Layer 8 of a small transformer language model trained on English Wikipedia (12 layers, counted from 0, width 96). Numbers have three digits each and are written without spaces.
A neuron's activation on a vector x is GELU(weights . x + bias), where the dot is the dot product.
The model reads these tokens: "|" " City" " of" " Un" "al" "aska" " |" " August" " " "20" "18" " |" " January" " " "20" "19" " |" " Pl" "astic" " b" "ag" " b" "an" " |\n" "|" " American" " Sam" "oa" " American" " Sam" "oa" " |"

The vector x that enters this layer's MLP at each token. A number n stands for (n - 500) times 0.0099.
0 "|": 476399709460458356347428535512581749559498642498520503389499376472555597365558424546414423640664634413440473413333554575240339568425628688339616455396480620304511319432315519503555742543354506510320480452667594630477459700355573356361410449519588399402473528519473518733545573651633544726
1 " City": 465604602448542498393580354280546399587475718616625399481374333599569534356679345420529430583543574551575512477346492703365308475592524628711661355413608599305725377600274570335416509487381464564333595671680522505423313433488304358339521643460449523321477521517621393768488617640527509645
2 " of": 536558713363510345437408387486436440538518677528552653453498471349546534376375425605483452570384518493592433449371463536297180480551429813734626445417702590256753403587354507430533481375454548629498499750785538709367556419508370420488413476427470494451454636585547317690454544606508498576
3 " Un": 518794502424407496371410362492519395610555667704731474487513467756517409291523375672365383550475602430506464421530343587387314448552480617541623472384660550270773399541366538493352505476555401627384458633798566433359628412435403219502403563679591492493330579379650462693497507474544511502
4 "al": 412763481494464470421352419481451493586542770493744477410464389423444544424675430441544481477434504430575511249410635609250146613560588600646654347592739571459536327323277370487388625400487451519413484594701540571410633325459372447585451494551621566440397503480740440606515615619611541520
5 "aska": 457645569426640519416540377267422321488608700500558484503441178397515535287587540470523512632517589400568417239408506547422234436717506619704723542381593520478591452533421544399353562382426557635419502816634593508354370446578395370385596501461383456439389556434688436872562552645575505643
6 " |": 491472662468602407441443431505460451378503635478677616501522296543497243303417388452408315645471485466493515408364498557154407564489483451731618536521643655340635387600356516468486553332396490567436500600685517711372488620532465472404579598509547583375510600421555437924392593745505522726
7 " August": 453594707492495351206550411460591496414462718572663444490480423689470490450566331482624621635493379420517501419486282542405386376624506510673616660491707655345612500547388516319345411448526399418359661536659606542246404424568435206483579515537490435432455626216450471713646654629615541731
8 " ": 526683691540491383206520265589541666531555654606468631460479369554398506338424391356518591601352556457503544516673397617361383384648507453462503468553652736344801316446415541550627593441307447474471396551690420591216429431557372367479504685558571524450476574313448447660377491674675606572
9 "20": 543556570496496410377549330531608497575691708530634430523399399619400436331391457266533628528507515493531656340473565678461375381678539525614430415471696721523655492404427672361542461511460378457285606652710455606253588506513333224434555508484524251394501640279506500690433329814612544511
10 "18": 506499571367594363381644420338482415465560567554591580509601245559412490362594394341529553581424485370551579387492321587418316377345626509711549363337525706444553442656507543393537420511437371450438477847656454760324476438604525352485584587516537375323498655268593520827611350741602560712
11 " |": 479555654425482378533513431478469566339539617547602590482500392596437210395387392380489409521522518402494607466407447642143351474325475496625625403403567692324639413623342497471493515405372445507445540647714482649382441548506424408511654658573553521391521643332568535882527638762534525741
12 " January": 412635769464412377355568327389490459437499689612638437506450418706430500444454351557749557568447363355496544471517350576476339305497450484652615614451625761315616419552379468298474431479533516395337565473668532546326383407522410283521575542617539436453492570276429558653590720701728529763
13 " ": 505739616529414376279538293568587617525609635595557661414514325570373496396404422386567576544303578433558573544696353681353345372549465539451570365503583705342811404435403493601565562439315459411496379605700397568249410430505387413571563716558569457451496537275427507587395494681682646563
14 "20": 517651552467425411443552303549597447579700744514667386476454397584367430383337507307503635467463545480528687338520603732505298391605508603573489378494627709556618532415369608422505413527462365440302618660710464548273613451475329247537635530490521247451536608234523507627481347790625561467
15 "19": 496573519374544344444591421316490292483662620549612533481600346509396453330492406344586494567379521367554549475558385589452265411315606576706635302283517720481578469647443475377520493538434367395368482767707458728397560401539556347501708537559597274381473590293623536755666382725609546678
16 " |": 464651652448438356515522421491432503337535597540644535448529354569405230391370396407505365528502568404473586422448442614125317537312454576679626415355529624339620462625345457483447536426390444458447560639700508631439523553457445457538712684578582505417510578348576524855552655749524573732
17 " Pl": 581842634466309346508485298494503507422479752463675564491479449773433544562556443431601611627495438388433379299532347489333388307583585708576606490552742627351453410575220489503393573458476357345524574634631600598367286445442414404428622621583684430475567613287500357609503597571491469547
18 "astic": 564860506452459558479506473353437423505569632638429500607408374513553590435605413373608604390497582296583463403433484580398179531653452456794514349539694620354563476524307406424549668479395341575311428701725612596308369505455386309445671601450501575388509566372494386863532576617531521436
19 " b": 508736759426539566509641349593487428504428546554515507591582383726469579341517495416387483479656564437517194351393361523249401527484615440653627512415698622389633510612446394599472581210417430553562418472485572775400309451563466563421692484582638490399364341290519329684432517582564686489
20 "ag": 603603610452488538355510329478738376375631623467564458494584403687438599472633424459576457462632434518525495548434582486346402497908487643685381645422833576409453614546320457357602561446349290634438446431607638535308444532284378390544620446469467519418439403299673294619337394574491510684
21 " b": 518726775451586616423711321561562408518491587536474574523525392786552556386635500355332461467570630464473247347380359529299400552501613385739552544393698622424612422650509483537544605251408349480546385484433600720399305463494394467528734509606653466434300349401529373585426391551526575539
22 "an": 554601637397507594453514317430694377392623671455619531450456374514629525400695490401586372565462479512637370579400654593341301484807555447720435639380832491386458476564386448280542705349475351603460550412579592411299390388324507399527772418520441597491485339412612517637435313469494572680
23 " |\n": 489628902459724425404459435345652421296633703518468499438462372498561472270444415450415330730421551593510454357370576608295527548468460616630427676317654653407616400476416510462499640428287457466358496483578525626483569588415454270483638643562572589512346462518494420686490390659470729530
24 "|": 610519653543554379336550589507527505495454723455559493345496524568602362362398344377432316584482542560502574452372508463192262453546390553872577616349579612287569284498447499450417605471260364463420545599493693562418567440567326386522537619524574483524610683474663417768486470682593515692
25 " American": 601723605500599568461574385461542540443385766561514480496514244516577573460579484323483444620442604401610492508434508390379340405402469662841615505404703493321603247547383602456232541466408418614366585713504595459377407411624336304409515556399476433378496662412566386892560548574451546641
26 " Sam": 472675675462607519344567392493598529480397641486369493501501348623459516336580507442497260401656491426499473569353442564382222312704640560551713508361722534516753340595330694462238543325294541636610558510568574498273517398552486392515639579574550560343471596366646370707559442628363521514
27 "oa": 593523608547689530413518215376436392620585659537539476588382367366533495362704453492509429504519499348458493442432651453451186401667544535689734599355668680497657257673336533212485594353352429613477491621519473431482470386589390443325572545553520465399544550389694363753454530512441635691
28 " American": 612612638418581545459507330517557546412449731522562491540515276487582598403485537417427443700367546366577509462370435422417363464501541582786611400368761550442639290595433580437198549352390475653401500772590499508383440455660463380398487555433499435419516561303572330977480496534386636692
29 " Sam": 486677690444557493365561387510651558444451608437401486506484354645492483322546501469428286410666478419488507566299426580405263342730659530595683453353709553604717340624355622449199556293322548640608550521589520503269555394535509412540639589586564553347471535311658372705538444632329573574
30 "oa": 621560604508671510441540202363464420561602615499571480581377360364563485362643480506448437494540530360448518459442636471478170417714524486730706590333674700552583252674360488236460603335406447604453511657528435433497547382588357429358562559552533470405588501308685364761456541493383629754
31 " |": 589459749407545419380500446497480475349524650447772558509494387499511249362377417466289403631475559449502581436307448493280459470532512332860600569370643656400608383570495480505394528312462519536399514556660515575398593510590380441449598668491635555347545592321506430826387587699470631757

Each question shows the input weights of one neuron of the MLP. A number n stands for (n - 500) times 0.0034.

n159 (bias -0.048): 494566555434601484440558553732265563621365410503653616479624468567590446292454361562459484520548571497673510563558510478602678536515491644497439341594509274465574419624549448425354396497503662581245395596478482270494414531664565484494518438318563472509398560580235643405451652580411390613
On which three tokens does it fire most, strongest first? 25 " American", 28 " American", 3 " Un"

n149 (bias -0.038): 468366545367396285631473545527411726611584429491648300688494652556452523638682475637461656371450624415439550350727306587494483550534450360439473481363569533569503473464367474560398427648468518689500224521385585393586571473549524344547515497544436396554500488529534450525503608451472482327
On which token does it fire most? 3 " Un"

n182 (bias -0.031): 405276436405406613714527592589708441411458614141349562526552581420541364612287482551558434471465409389497465521500555630685377659519510472380698654572599547324511694432658567589277483536470282579409531449613517548399357479458520483523487517291641811524574524448567464569464473400451273552
Its two highest activations, in order, are on tokens 22 "an", 20 "ag"

n359 (bias -0.039): 564343523295467433352650597580678534629397482351527416333401806383680468434747510299437507472366481601191572385411600473494565481522487470507516493403633358545579480331629559717425503628474441490614517414594539530527469497270330622763572397523355507520520429640441573453653473573568549416
Its two highest activations, in order, are on tokens 24 "|", 22 "an"

n211 (bias -0.043): 443387372513503486800510507518548656402569703424532373603543525729542218381466478652416489471623517428496410635478759572547584565467364623313610407419668403630257807476390647444443433500706486412497578514581449457257386669521545447323559409425525330622340639564551344432420437371665500447
Its two highest activations, in order, are on tokens 14 "20", 9 "20"

n178 (bias -0.046): 512580564457424616491585274503497556434161493442474490494424580232364559603387497398416458578410408392536726362556690457593684453542584435422452576649426500320390584304612443574566545559487608478423697356649606666438635416513532477465513622591731347410423563389694654493480381457576469435
On which token does it fire most? 14 "20"

n120 (bias -0.023): 506219507452604609475474553533510346574486511428536570412422432519553468319387699480526560493582427321320497423640507486577656429592490670400367470400441402712603714645386616573696570729351461682402413484287606503304419543554384534539399549593397450493346703570545641574338480346676403470
On which three tokens does it fire most, strongest first? 9 "20", 5 "aska", 20 "ag"

n95 (bias -0.064): 363392487522497380575342306507364691607530618535471679626530477475565560461566460254626585459407639546474380484650465363306685437618472484516408437503562436671249358426643459681530588456360452406537503619474415549698702718507451576554436442532369605448574613410540379464358468608729528337
On which token does it fire most? 8 " "

n109 (bias -0.052): 301423516327194537651438587513601341519335582367657379598463476480584558543627538401547419420404481475510404581400375538390429688506720571416559421419473321683393626473433425734578547260569592481487385407477513537738701554385537449555539331565561554287593677510586549354629540500548689433
On which token does it fire most? 4 "al"

n245 (bias -0.065): 765368580387659349585439416544350623454527449478610574563507458522680486317658462605537727346455511361385583537523425530727767514367450541241630639271390515534428420537550235394601714415655222472587489456415646496500406386366350694321706515668315589540504410496447489541584522462718418452
On which token does it fire most? 27 "oa"

n256 (bias -0.051): 220384657404336689482417511537709560504691500482441578479349485486696346743576581329482410500584408644493332853652492607286415518445579329478362647493585599412538588500550406659489377419442406528377489584548454564568587489545552598435453327726433332324844459588466412282442629405561633258
On which three tokens does it fire most, strongest first? 22 "an", 19 " b", 21 " b"

n68 (bias -0.052): 342449597377392336342436332599592648546432418536474570514455327486624422642624564468412688561462545480724662393590594718222547652402790283500242519460475522428489431435829354631571482657532676486753574645504444452623440097600442463472482471387460563569457426524508443393473435514384436441
On which token does it fire most? 8 " "

n268 (bias -0.040): 448378450487389503493742537626450586454581434473452493545351605683364418351308726399507455656497659529390283327517635454579394668354615497394590688548615500637433476443511477480451541454543657510445566513435530576465792602552385610398426307249616596612409604536641299486273663394601440305
Its two highest activations, in order, are on tokens 19 " b", 4 "al"

n334 (bias -0.058): 446400479389400679588589259609584546415439384681461388437471316353511490584456351621360780566550436709588366553651579525497568517467425504496472414645483493659619514232599561532479465319452479287633454514489287624625407486667510511456355552466405765514712214550417449649569545440457421814
On which three tokens does it fire most, strongest first? 8 " ", 28 " American", 13 " "

n7 (bias -0.032): 628334625406587526682694536592643454576594409413660556414427655366464601500554388432503450258547544535454591513349227369525560421512449431329612687664308474537331269367490401634590477672391439491578490445670614559397314477536715311589519545446441457435500384681520530593561520401510494477
On which token does it fire most, and how strongly? 0 "|", at about 3.1

n111 (bias -0.032): 394460514531595336452587671543485420593397527578350736331424592601646465571542289570543460414559531349489551467328550511424691386291479583432370569464543426423485766450594357447602536456514665201564493440600503569569504625551632341299682475823392637656673573442500315435679286257569510486
On which token does it fire most, and how strongly? 23 " |\n", at about 2.7

n371 (bias -0.034): 383281636491503494503403503642574552627480349293532490564422540494545528420475596437353578544358561347755493399747624583379352553643612377526425536245350449427500529344604434580497423451431245574692721449301556409477461474711542480656569484646555510471513614616444407441527567457536506513
On which token does it fire most? 24 "|"

n233 (bias -0.045): 368449468456435330607542304539431583446659602591402372599547625669608354578309395552480692449624441720612264404554689517500497506485522691500362580559448643517372464237500465595343408484551494491550556399641294603710600651510376497560304546363451645562649597441358435364391523453510589477
On which three tokens does it fire most, strongest first? 14 "20", 9 "20", 17 " Pl"

n291 (bias -0.074): 572632437356300549583493384530461599616485713426421748624324531581601249515398364260594621614257335492549539569354235654496680540409493526519430312613455333577376493347673533507886526514419412388361629623756714545618374583622560511536467474402481224504608661661442410355512440536481456530
On which token does it fire most, and how strongly? 9 "20", at about 7.2

n328 (bias -0.051): 537372340410364701573473673566522700711550229555684514451599500490725564438426482555379553525521507387364496549589652553473573513626674385594446528531465493425643738517297439555486246563588415613349405249552600381521528309416545511312456620483517706390459362447597590521345538251635341577
On which token does it fire most? 3 " Un"

n62 (bias -0.043): 509434626429506518466332542664403452471420583465592581404527641358574255509457457523432539587601474581275442479622510531394618488378445584365433454479562529614454518441519425539415536440488421669421373485324486638597518405584592440445421527760764521710394370616525500397652550677418564593
On which token does it fire most? 23 " |\n"

n360 (bias -0.057): 586379541261599659507547441563645602313639422373490604569359507571555466435433475548604325276582253376448375644482582454386602597551580385403517514636486497554264528514210689386422566623351456527342553534621587528644592313388614518261548493634685591644647405668464565286669469562468561510
On which token does it fire most, and how strongly? 22 "an", at about 5.7

n139 (bias -0.023): 390427433414613446400479511371537453624717466365521471429540489357507227898580467285718446590592391581327570417427492430648316632487583471446619416403429273518552468521560465557427461531626461431517562468436320634660340550536543699351539617521320799443412464538445489565533518683880556540
On which token does it fire most? 10 "18"

n186 (bias -0.024): 423580470641665591349657587692377547257441507414353641554671386467560503473477396394560751458500625511605386459700414521513713442519506591254615603588604314590493493560447438380449419461421490445672303603547607493469568789531670401363322590520507456460447466305531351548542450291449490581
On which token does it fire most? 8 " "

n231 (bias -0.040): 262413705558477379362529483601689649429462317580487608288483431628577581687477357503339575563610385318466628531596529535471506419594348453527493671571513696631417613330493467336698561548648549577545742450322374341551456638656477395474484367412382700553424415417514413500577627294517422551
On which token does it fire most? 7 " August"

n219 (bias -0.073): 255393389285465381500397500472493504412648556316584381388571561521514568448428344586500507511522590542267543593619301258443416592451503440486655496588566319695637709695445480374375451715668607426533582681465683762650375465436399575401249410561458528580451582416507602464464661308636585659
On which token does it fire most, and how strongly? 7 " August", at about 4.1

n260 (bias -0.035): 280521497391494727385361419653605477625363424276775383552355470345510616458554768526477536456570509458376563536606659463600682566395456480510611589500313571407447513645507642364497744528481443674368487378516400487533599367516339556481433500340529513458631421611513544615513561347417396399
On which token does it fire most, and how strongly? 30 "oa", at about 3.4

n301 (bias -0.080): 542510348412543573570643624342377522553477421435592607503489394382720543442368568511570704668346458544423511474651315640677389315449599566227633440360248634564549620478504461507616316430471342514535753416449372715429605522352533634393280333571297548522337612671583413697458708274522368648
On which token does it fire most, and how strongly? 10 "18", at about 3.1

n361 (bias -0.027): 557679386350482606446360581434706544397555513481328575456573494598712521519433542417550484503683455382387323652564390658669434585671533654406426417692553392574442516450464613522283346515558463464542589262472476418417519425611525709530475528430582405394562500312584461659679469402414384428
Its two highest activations, in order, are on tokens 29 " Sam", 26 " Sam"

n75 (bias -0.035): 555556481524312465466450519503543426633549404532554513485237631525468460601581715607306661500330512434503500481634585165522430614458642394449528396535681535444526709712497273608497654344488635491482409494510343439429354561445646406444334440596465577563506555680536344439606341509630525551
On which token does it fire most? 3 " Un"

n376 (bias -0.046): 449543405524420509551460765478503313584564410472653394647417503616484567575561506337606535679513604334531458487548416333557578497451403214381567124503456460439429494494363497425439588599579662470491598506663506664351462635449534392458472568406522620537673532491390494510659463314634396626
On which token does it fire most? 18 "astic"

n67 (bias -0.052): 616279473527572438527554479410580598641475537497386576399179553632386513497395651473607489471511807530542511430546444322627337728419570402465480695552517493486328331676380524597528392593466490363599391527396386525599606469423600482513330713534483731710637316586464220440442389530348382636
On which token does it fire most, and how strongly? 30 "oa", at about 0.9

n144 (bias -0.063): 372452487347526347322453500533388589509416570680344533466235467506659362648535567478510677439583679623647533345460622507581700352440660500356662490405338600510443607548541582597801458528341541541728503481601481428523334497421461447412573542484444605548429656435641332477453303423427500458
On which token does it fire most, and how strongly? 8 " ", at about 2.2

n289 (bias -0.054): 487406633526367270581556524449596353448528525379517659506279751616456546376289584660544476758632481375558326366479612298529553261610418582473523573463524534329476547594659362449314432597427546438513672416486546449896566486500669452385440493543428548624617552532458398397641578420510460330
On which token does it fire most, and how strongly? 17 " Pl", at about 3.8

n207 (bias -0.023): 497447790372360529467568427465590609543591452359456443506510647475449451509667474413424660321399566424608448371497395448693462405515558433389314328468658456418516645431537500592484462327466599515599667400706537407481516583619484603414304582485577551519547510403470622664576746491192398379
On which token does it fire most, and how strongly? 29 " Sam", at about 4

n89 (bias -0.068): 602533570463370219423528613302574650416533441350332516729454517576545647471487383455545546631467552476442576546590562540615503353338419575325484536425452327617370362426578484664345526624494440537509487327675509510612559536359223533594567657475506340490548329611513741421500622628649560432
Its two highest activations, in order, are on tokens 0 "|", 13 " "

n200 (bias -0.030): 526584557591560564581583493568479651386368551396547419526538709721355638332507465557395610507768516658343430552618536392614354559277569626412308313609652487455493618500560520463448469377308590614291414413595323469514483388428510572487507292477343449581697445487482486383627699446261688609
On which token does it fire most? 19 " b"

n333 (bias -0.051): 642623321513517369487503606672468611437535353772548438273434493389380450408266415591493535647592421411497447378207629617497576806436314421207594707472637544380475490418669483541479541490664571483477570446620530552654405658462473622690615408387548393572446500520429653483471349448447620434
Its two highest activations, in order, are on tokens 0 "|", 23 " |\n"

n198 (bias -0.067): 393581386580579626460452615325427776345410519434500405513557514483416558195565554455490507606529487621620496528600556604476574588568416423128325468577608348475460420566412350678411310597425572463321450562658564620557817532450444660317503597463458560354376393603453772426536570517496752359
On which token does it fire most? 23 " |\n"

n264 (bias -0.034): 427451352443474597468565573587674547590449447441347540506388757549463690371529773484437513434568325543366500554380564353535485348398452627627575626564460434469562487771465406517371527439487621314456486579680584318463503543500616328452513546306604382493569744408376628378687755434377318436
On which token does it fire most? 26 " Sam"